Layer 7 of a small transformer language model trained on English Wikipedia (10 layers, counted from 0, width 96).
A neuron adds its activation times its output weights to the MLP's output. To switch it off is to set its activation to zero at one token and run the rest of the model.

Output weights of the MLP neurons that the questions are about. A number n stands for n times 0.0044.
n55: 20 1 10 9 20 -25 10 -26 -18 -43 5 -24 -1 24 8 40 20 -1 10 17 -15 -1 -9 10 -8 -25 -5 -21 15 0 -51 8 -17 33 -28 -21 -12 50 37 7 -39 12 32 -41 9 -1 -55 43 3 7 16 17 1 -24 -21 -2 14 -15 -31 50 -17 3 -17 -6 28 34 -5 28 -7 -9 -18 26 -13 34 -43 9 5 -3 16 4 -29 -17 4 55 14 43 -14 5 -37 -24 18 -5 -11 -5 8 -40
n115: -7 38 1 12 -5 -9 -29 0 25 15 -17 -20 6 -6 6 37 -14 5 18 14 10 -32 38 20 -27 -10 32 14 -21 5 7 -16 -22 23 28 -4 -37 33 7 15 -4 -6 14 -16 -24 38 -3 -32 -19 -5 2 4 -11 -3 6 -26 2 4 -21 -54 -45 -4 2 -4 -47 3 6 6 -11 4 2 29 3 41 -18 -13 17 73 28 14 -1 33 8 27 19 -35 -31 -30 -16 -16 -14 28 9 0 -22 0
n119: -18 -20 -13 -12 -41 2 -7 -39 5 -39 -48 34 2 10 21 8 -16 23 -19 8 71 26 18 35 34 -17 21 -15 15 -9 -94 19 -9 15 3 23 -1 15 -16 -17 1 -9 19 22 -22 0 22 -3 15 43 18 3 -42 13 -9 1 9 -16 -40 -5 -25 -28 14 19 16 11 3 5 -33 3 22 -37 -7 -32 39 1 -5 -4 9 -11 26 17 20 -29 61 -32 -27 -18 14 6 20 40 -23 -13 22 -7
n157: -31 -21 6 13 59 2 -57 -10 -4 37 -35 -2 9 -36 -37 -35 -12 24 19 18 -10 -14 18 9 -1 -12 37 17 15 -47 2 -6 -26 49 13 13 -7 7 -11 1 35 -27 -11 -2 -49 -8 -12 9 65 6 -28 -1 8 4 45 1 52 18 -18 -47 -38 -50 -10 13 -55 -11 20 20 5 -34 37 -10 10 19 2 -10 -4 18 2 51 59 -31 5 12 20 0 -64 5 10 22 -18 -11 16 26 10 -14
n166: 13 26 -11 -35 0 6 -1 45 -35 -51 -7 -42 -36 -22 9 6 -15 54 -15 10 62 18 33 -13 -28 -6 36 21 -10 -9 32 22 20 19 11 44 -1 -3 -6 28 -10 14 -17 3 -25 -29 1 -8 10 -22 14 -45 32 24 -1 -8 6 -11 -22 19 -27 -80 -9 2 -10 -20 -7 -27 -22 -7 -10 22 -29 33 29 19 48 19 14 21 -3 -8 32 -18 9 -30 -20 22 -55 -5 -12 37 -34 -11 -19 19
n243: 22 35 -3 -2 -19 14 5 -1 -1 4 2 -35 2 45 -9 2 -13 -30 31 19 -4 13 48 -31 -26 4 1 -10 -26 -1 -12 28 -41 11 6 -11 -1 33 -6 26 20 -9 10 -30 0 -23 -15 -10 28 10 20 5 31 -10 -12 -8 24 -21 -15 -63 -36 -59 51 -9 17 -5 3 7 27 -1 6 2 31 48 32 -16 -22 -23 5 -6 4 18 -5 33 -34 -16 -27 8 8 -66 44 -23 -5 -3 21 8
n245: -24 6 -11 34 4 -16 -47 -23 22 -10 11 -37 -14 11 54 41 8 -23 -61 2 43 -7 31 -30 -30 -16 -30 -41 -9 27 3 17 21 14 -15 -19 -16 -18 31 18 13 8 4 -1 -14 -22 4 -25 -47 55 -30 -2 -12 6 -3 -1 18 0 -8 -1 -15 38 24 15 9 27 2 10 -18 -37 9 -17 46 0 -27 46 -21 6 -12 -23 -25 30 -6 57 -12 -2 -1 30 17 27 -2 89 -18 -26 -9 -26
n253: -35 11 -24 -15 25 22 -41 12 -35 -2 8 8 -13 27 18 2 5 -9 5 32 -22 35 -17 -22 -39 6 9 22 -13 13 -41 -8 -38 -9 61 -11 -9 23 20 16 -8 20 -23 20 -33 24 -13 40 14 -52 -47 -34 22 16 29 10 36 38 14 -49 -11 -2 14 7 0 6 -32 -2 24 -8 -1 2 1 -16 19 -30 -8 6 3 33 6 40 26 23 -14 9 -10 -19 -37 -30 -9 -31 -11 6 25 3
n267: 4 -9 -1 9 -6 0 10 -27 -5 31 -13 -25 33 -23 -15 3 23 -12 24 -33 -19 17 -21 -1 -16 -16 -28 6 23 2 -17 27 21 4 -39 -16 -26 21 27 13 29 -45 -50 33 4 5 18 32 -53 -3 -31 24 -31 19 -15 55 -18 -58 -19 -13 -16 41 -16 9 31 -29 3 53 26 13 32 6 2 9 -49 -21 28 31 36 -14 -26 31 -20 13 -17 53 1 -19 -20 5 52 -9 11 -18 11 7
n291: 26 -25 30 13 6 -60 32 -10 -24 63 14 -12 -11 20 5 25 9 12 45 -11 -48 -28 23 -11 -5 -7 27 48 -10 -16 -1 9 20 7 21 -15 13 26 -12 -13 -9 -16 33 29 -9 -6 -36 34 -13 25 -21 -32 -22 -42 1 -9 12 19 -16 59 29 -18 27 1 -12 8 1 1 26 -17 21 -36 7 -3 22 -24 -27 -5 -7 -1 -12 15 3 6 -30 5 -12 -4 -34 -7 -4 26 -10 -29 -31 -6
n311: -32 17 19 -22 19 30 -7 12 -14 19 13 13 37 -37 32 -30 -34 -24 1 22 -9 -9 -16 -2 2 37 19 45 10 -16 3 -24 -38 -10 -14 -27 -12 -35 10 -10 -49 -34 26 -6 -18 -8 -48 -23 38 -3 -4 -6 2 -12 27 -10 -13 12 7 -18 -12 -1 43 33 25 -31 33 -1 -45 -4 -2 4 36 -6 40 -18 -9 -57 -35 -20 7 72 35 -8 -48 38 -34 10 0 51 -2 -3 11 24 28 14
n319: 10 18 19 -19 -24 55 9 38 17 -18 -33 -6 -34 -4 51 27 54 31 15 -1 -31 12 2 55 -22 -8 -37 24 -8 3 38 -11 -13 31 11 0 24 10 -1 -15 -22 42 5 -17 12 -28 -1 -8 16 -16 29 -13 -17 -13 -51 -20 -12 4 3 40 28 -15 12 -17 -32 10 -6 -55 -9 -3 21 -35 -8 -1 -30 6 -2 16 -28 -18 -27 38 11 15 -12 9 -28 39 -27 8 -32 -2 -9 32 9 16
n327: -11 39 51 39 -66 -36 14 -34 -30 40 -28 -5 22 -36 -53 22 -21 8 -20 41 -29 45 -2 -16 -1 8 23 -18 34 4 0 -27 -26 30 26 34 -6 -42 25 21 60 -18 25 76 -2 -19 11 -5 23 -9 24 -43 1 29 31 -23 14 -32 -44 43 -1 -61 -23 6 -24 34 -7 -59 -13 25 -43 19 11 -19 -40 -39 17 37 -7 31 -29 -20 -17 -21 -18 17 45 -47 10 35 28 11 47 10 -15 -21
n337: 24 37 32 -37 31 -30 10 -41 8 -37 -51 -26 -25 -33 -33 0 -14 4 2 -8 21 16 -7 20 -18 -46 37 34 -7 -46 -1 28 -15 38 7 8 44 2 -39 30 -27 -29 28 55 -15 28 -33 35 -43 21 10 0 -36 2 30 18 -49 -6 18 32 -30 -61 17 -32 -17 -6 -18 27 -21 2 37 -53 -51 30 3 -11 36 27 30 29 -10 14 -15 61 -20 20 -14 0 22 11 -34 42 -3 24 -19 8
n349: 13 -14 4 27 -10 -43 -33 21 -8 -12 -10 -26 1 16 5 -7 -15 -53 12 55 0 -37 -44 3 11 4 5 -6 -14 -43 18 23 27 -14 27 2 26 2 -11 20 0 5 -17 13 19 -50 19 18 16 -1 -1 -1 -9 -12 19 -41 -4 -58 27 -4 -36 3 48 -7 25 11 12 -29 3 -69 -3 -34 10 69 -3 -49 15 -4 32 17 -1 14 -14 12 5 9 5 36 19 -50 0 31 21 4 -1 7
n350: -24 -9 20 13 -12 39 -24 23 26 -55 43 -4 -25 -39 39 2 13 24 -1 -39 -44 5 9 -3 -10 -28 -9 -5 -8 4 -3 12 56 34 -3 21 6 -5 -5 -1 -38 5 -8 36 -22 3 39 -24 23 -26 -29 8 21 -2 32 -8 1 2 24 -12 -47 -7 18 23 42 -9 4 25 5 18 -38 4 -32 -61 -26 -21 5 -26 14 24 -9 -26 -19 4 -6 18 5 13 8 11 4 8 1 -36 46 -16

Each question names a token from some text and the token that comes next. It shows the activations a of the neurons there, in the order above. A number n stands for n times 0.055.

Then comes g, the gradient of the next token's log-probability with respect to the MLP's output, scaled to length 1. A neuron's effect is roughly proportional to its activation times (output weights . g). A number n stands for n times 0.0046.

"ally", then " more"
a: 0 0 -3 -1 12 0 -2 -1 -3 -2 0 -1 -3 -3 -1 0
g: 21 -16 43 20 -4 16 37 27 24 -20 -27 -12 -10 21 20 2 9 20 11 -14 -6 -6 -11 -28 9 -4 -10 -11 -36 7 -9 61 21 44 37 1 16 13 10 -19 30 6 -20 34 -20 12 -42 -13 2 -12 -23 -7 -14 -21 -15 51 -36 -49 -5 16 -11 7 0 39 11 -6 9 6 -7 -17 -8 -43 -10 -35 -9 -43 22 -14 18 26 -31 -3 9 26 -6 21 6 -32 -29 5 15 7 0 -23 -9 -10
Which neuron, switched off, raises the next token's probability most? n267

",", then " (Note"
a: -1 -1 0 -2 -2 0 -2 8 0 0 0 0 64 -3 -2 0
g: 5 11 14 8 -39 -7 -6 28 -14 31 -4 15 22 59 -16 11 -4 -8 -7 -16 0 -19 -22 -41 -34 13 -18 -9 25 -8 44 6 29 14 11 -11 -7 15 -4 42 8 -1 40 38 -23 -17 4 8 -15 6 3 -22 11 10 -8 -8 -11 40 -16 20 3 -25 -2 -49 -30 -19 13 -17 15 -17 -7 -26 -2 1 23 -1 -22 -11 -12 -54 -23 -2 -14 -24 31 48 12 -14 51 22 0 3 -14 18 -41 14
Which neuron, switched off, lowers the next token's probability most? n327

" I", then "W"
a: -2 -2 -3 0 -2 -2 18 -1 -3 31 0 -1 -1 -1 -3 -3
g: 32 -66 9 19 40 -1 2 12 8 -14 -36 23 -16 -8 1 -52 11 -24 -14 -14 3 5 8 -53 0 26 -11 -7 -3 7 0 9 24 1 2 60 8 15 -9 8 24 -20 31 -55 -7 12 4 -14 17 8 -3 -15 6 -23 -30 -15 8 18 -15 17 20 -33 1 28 11 2 21 -41 -15 -11 14 4 -31 22 31 -2 -2 19 -46 32 4 17 -23 -12 4 17 -29 17 8 -9 -40 9 -3 28 21 12
Which neuron, switched off, lowers the next token's probability most? n291

" Mc", then "D"
a: 2 1 53 -1 0 -3 -3 -1 -2 -3 0 0 -2 -3 0 37
g: 11 16 8 -2 -15 -24 14 -17 37 26 -33 -12 1 3 9 -22 3 -12 9 -29 -24 -44 -8 2 10 14 -1 -5 -52 -10 10 -11 23 -30 -23 0 5 1 -5 -23 -33 9 -11 34 -35 -4 -15 23 3 2 -13 66 9 14 -17 6 7 -29 -29 9 10 -7 13 -6 24 -48 17 25 9 17 -17 27 -4 34 -5 -21 29 2 -7 -9 -6 2 -4 -8 45 -28 51 -12 25 14 -34 -3 55 40 -1 -16
Which neuron, switched off, raises the next token's probability most? n119

" a", then " the"
a: -2 2 -2 0 -1 5 1 -1 -3 -3 0 -3 -2 -2 -3 0
g: -33 -9 -9 -57 11 14 -19 17 -20 -1 19 -22 11 -13 29 -36 -29 15 42 17 -1 12 -11 -5 -36 -7 -6 -16 -1 15 -63 20 5 -1 -15 -17 -2 22 -7 -1 8 14 2 -20 3 -12 -23 21 4 32 10 -17 24 11 4 -9 16 60 -4 -34 -32 23 -13 -38 -1 -21 7 21 21 5 15 50 -11 -17 -21 -8 68 24 6 20 11 -10 7 -15 25 0 -7 0 -5 -40 15 -26 13 -1 8 22
Which neuron, switched off, lowers the next token's probability most? n243

" of the", then " book"
a: 0 -2 -1 -2 -1 6 -1 0 -1 -3 -2 -3 -3 0 -3 10
g: -23 -8 -8 -15 -10 17 14 36 -4 -7 2 22 -5 -14 5 10 14 -35 -22 -9 12 39 4 -42 29 -21 -13 24 -44 -6 -11 -2 72 -10 25 30 7 -25 -31 -16 14 -6 8 -22 63 -57 -9 -9 8 -13 11 -3 -33 -13 -9 0 35 -1 -33 -3 19 23 13 -16 -5 0 25 4 19 15 12 33 -7 -40 -1 10 -2 31 -43 4 -4 20 -12 -7 26 18 -6 14 -36 -12 -20 0 -12 -6 22 16
Which neuron, switched off, lowers the next token's probability most? n350

" was", then " soon"
a: 0 0 -3 -1 0 0 16 42 -1 -3 0 -1 -3 -3 -1 -2
g: -18 1 -10 53 20 -22 51 8 59 -21 -14 -29 -12 -26 1 -7 -4 -54 -20 25 38 3 -24 3 -13 -16 29 7 18 -13 26 10 1 2 22 -7 -25 30 -7 14 6 -16 15 -1 -13 -6 -39 -20 13 29 -3 14 -22 2 -12 46 -10 2 -14 -9 13 2 37 27 -19 -13 29 -5 -10 23 -13 -15 5 -9 -9 -42 -59 8 33 1 41 -10 -32 3 4 -22 -29 -2 -6 -23 13 9 -3 -2 6 25
Which neuron, switched off, raises the next token's probability most? n253

"y", then " of an"
a: -1 0 -1 -1 5 0 -3 6 -3 -3 -1 0 -3 10 3 0
g: -8 2 18 3 -17 -13 18 -34 -18 -24 -14 -12 29 24 25 -21 4 10 -16 18 -3 26 -6 13 1 9 -19 16 0 0 18 5 -8 50 20 -11 -7 -11 2 -15 3 -7 1 14 13 5 10 18 -3 -32 18 -25 7 32 -16 -4 24 4 4 -16 23 28 -52 12 47 48 48 -27 1 -26 4 -21 13 -4 -38 -19 12 2 -27 -9 -68 -2 34 -11 -36 2 18 21 31 -24 1 -61 -33 10 -4 5
Which neuron, switched off, raises the next token's probability most? n337

"ian", then " Church"
a: -3 23 -1 -3 -2 -3 -3 -2 -3 -1 -1 -2 0 -3 -3 -1
g: -47 -20 -23 -4 -34 1 0 -22 16 6 -9 4 0 -9 -1 18 15 -6 -17 17 -11 -30 -22 51 -26 -21 19 20 16 16 18 37 36 -7 -20 -13 -25 -16 19 12 -25 -3 -11 -6 25 -8 -13 24 27 -15 -41 9 7 2 2 8 -22 -5 -40 4 22 7 14 45 5 25 -30 -26 -43 -8 13 10 -36 -27 -17 18 -4 -20 18 -4 -46 -8 55 11 35 1 6 24 40 -5 -8 11 30 42 -10 5
Which neuron, switched off, lowers the next token's probability most? n243

" times", then " for the"
a: 0 0 -1 0 10 0 -2 6 -2 26 0 0 -1 -3 0 0
g: 20 7 -8 29 13 6 3 -26 -4 23 15 -16 -32 -8 12 -37 -46 13 -56 -4 14 -3 -23 -39 -6 -10 11 1 8 -1 4 -39 5 -19 -5 -18 -4 42 46 1 17 35 -22 -24 -11 -13 -11 27 26 -23 11 -27 -6 66 7 4 10 -31 12 -16 -2 4 -24 26 -11 20 -25 -18 15 21 7 21 3 -14 26 -12 27 23 5 10 20 29 21 -16 -2 41 -25 -2 -39 -5 13 -1 -21 -44 0 31
Which two neurons, each switched off alone, lower its probability most, in order? n166, n253

"roy", then " River"
a: 0 25 0 -2 -1 0 -3 1 -3 -1 0 0 0 -1 -1 -1
g: -42 -10 24 -12 -30 -27 -45 -14 12 12 8 -8 -7 -4 0 -15 10 -7 -9 64 -31 -4 -2 59 3 -9 41 0 5 -24 18 -9 -27 -13 -38 9 -21 -7 28 17 4 -24 20 7 -15 34 -29 7 25 12 -40 -5 34 -2 -9 6 -7 -1 45 12 -16 -3 -16 4 -16 1 0 18 -12 -15 21 -1 -17 7 -24 -20 -40 -14 -1 8 -40 -7 24 -7 0 12 26 30 15 37 19 -19 19 59 -5 7
Which neuron, switched off, lowers the next token's probability most? n115

" dis", then "pl"
a: -1 -1 -3 0 4 0 18 26 -3 22 0 -1 17 2 31 0
g: -27 -22 -29 13 23 -10 37 -53 0 9 7 22 48 -4 23 17 -20 13 -35 -29 14 1 1 16 -36 -14 -30 -38 -3 -2 -11 3 20 -6 3 -16 15 -24 -5 15 -20 13 10 -18 26 -25 35 -6 -26 29 2 6 0 31 -3 6 -39 -40 31 0 -32 6 42 3 24 -22 8 -27 -43 9 15 -3 8 11 4 -25 15 -15 12 39 21 -3 5 -30 -23 23 3 0 30 -4 -2 6 -9 -21 16 60
Which two neurons, each switched off alone, lower its probability most, in order? n349, n245

"et", then "iz"
a: -1 2 18 -3 0 0 -3 -2 -3 -3 -1 2 0 0 -1 -2
g: 21 6 -5 -6 -22 -13 7 23 10 36 38 11 -5 -11 -6 17 -29 -5 -24 10 -36 -18 8 -5 51 22 11 4 -23 19 17 -4 -35 10 51 -36 29 0 19 9 0 4 20 -6 -45 -14 43 27 -36 -5 -1 12 -22 -16 18 -8 13 20 -9 -42 17 11 -14 -25 -8 10 -29 -11 30 38 -3 -13 -9 5 7 -41 18 -5 6 -10 35 -32 11 -9 -20 4 18 19 23 -32 3 -27 -48 -45 6 19
Which neuron, switched off, raises the next token's probability most? n119

"| ", then "1"
a: 18 -2 -1 1 0 -3 3 -1 9 7 8 -3 0 9 -2 -2
g: -28 37 -7 5 24 -11 8 14 1 -27 -18 -7 -9 -14 32 20 -13 -2 17 -30 -21 -13 -16 20 11 14 4 -5 -7 -9 -12 37 33 5 -37 34 5 -13 -1 25 -25 13 10 0 7 -11 -39 -14 17 -4 -9 -4 -12 11 38 -22 18 18 -13 -7 -24 30 16 10 -7 14 46 -15 21 21 -34 -16 12 -43 8 45 7 10 13 0 -28 -19 17 60 -33 -16 -48 7 -57 26 27 -16 -13 -11 -28 -1
Which neuron, switched off, lowers the next token's probability most? n55

".", then " France"
a: 11 0 -2 27 -1 -2 29 8 53 26 -3 0 -2 6 -1 3
g: 35 29 -23 4 4 27 16 -16 47 -24 -15 -13 3 -9 2 13 -16 4 -26 -33 -41 10 19 -24 -38 -6 -10 -19 14 16 6 32 -15 -1 -17 45 1 -20 52 28 -5 11 -46 7 -22 -29 33 2 28 50 -26 -35 24 -12 17 6 -17 -26 -2 10 -17 -1 -6 6 -3 19 -25 -7 24 -8 -14 -24 -32 26 -8 23 -25 16 -12 -26 -19 15 4 8 -9 -2 32 -7 26 6 12 -38 15 10 42 -15
Which two neurons, each switched off alone, lower its probability most, in order? n267, n245

" public", then "ation"
a: -3 0 -1 0 1 -1 7 -3 -1 -2 0 6 -3 -2 7 0
g: -12 19 -7 20 32 8 -16 31 -6 -8 10 35 -13 8 -22 12 -11 -12 -6 -1 28 8 31 -27 -19 -12 -10 -19 18 14 -4 34 34 11 -12 -23 24 -25 37 -42 19 41 -35 -28 4 7 -16 39 -52 -15 5 1 -39 13 11 18 3 35 23 -7 16 -20 -20 20 -30 -28 -36 -12 -15 8 -30 -4 18 44 -18 24 -29 -4 -51 -1 17 -19 12 7 2 -5 -14 -16 1 39 -6 6 19 -7 -29 25
Which neuron, switched off, raises the next token's probability most? n349

" publ", then "ishing"
a: -1 0 -3 -2 5 -1 -3 10 -2 1 0 -1 -3 46 0 0
g: 12 -29 -2 -21 -31 0 45 21 29 12 -10 13 2 -32 7 -26 -29 17 30 -9 11 35 -12 7 43 -55 -6 -6 47 21 14 -17 0 2 16 -24 8 23 -9 0 -19 21 -57 -4 -35 -5 3 7 8 17 -4 5 8 -21 12 -14 -2 -12 -3 19 -6 4 25 -26 -44 -27 -12 -4 -28 -7 39 36 -19 6 -17 -16 17 -5 1 -44 -27 19 8 -32 13 9 12 1 2 -17 -6 60 32 2 19 12
Which neuron, switched off, lowers the next token's probability most? n337

"est", then "ig"
a: -1 -2 0 0 6 0 -3 -2 -3 39 0 -3 13 9 24 -3
g: 13 5 -13 -15 1 -31 -7 -18 18 -5 -11 10 37 -12 21 31 5 19 20 17 4 -5 12 15 15 -6 7 30 1 -22 -17 -14 -1 25 25 24 13 -28 -40 29 37 2 39 0 -23 -27 11 -52 1 -16 -8 -12 -11 -56 -9 -13 43 39 32 14 29 -29 1 46 -4 7 -48 2 -17 32 32 -25 -19 -10 15 33 9 3 -19 -28 -25 -5 3 14 -24 -22 19 -28 -14 -6 3 -16 2 -36 -2 -18
Which neuron, switched off, lowers the next token's probability most? n291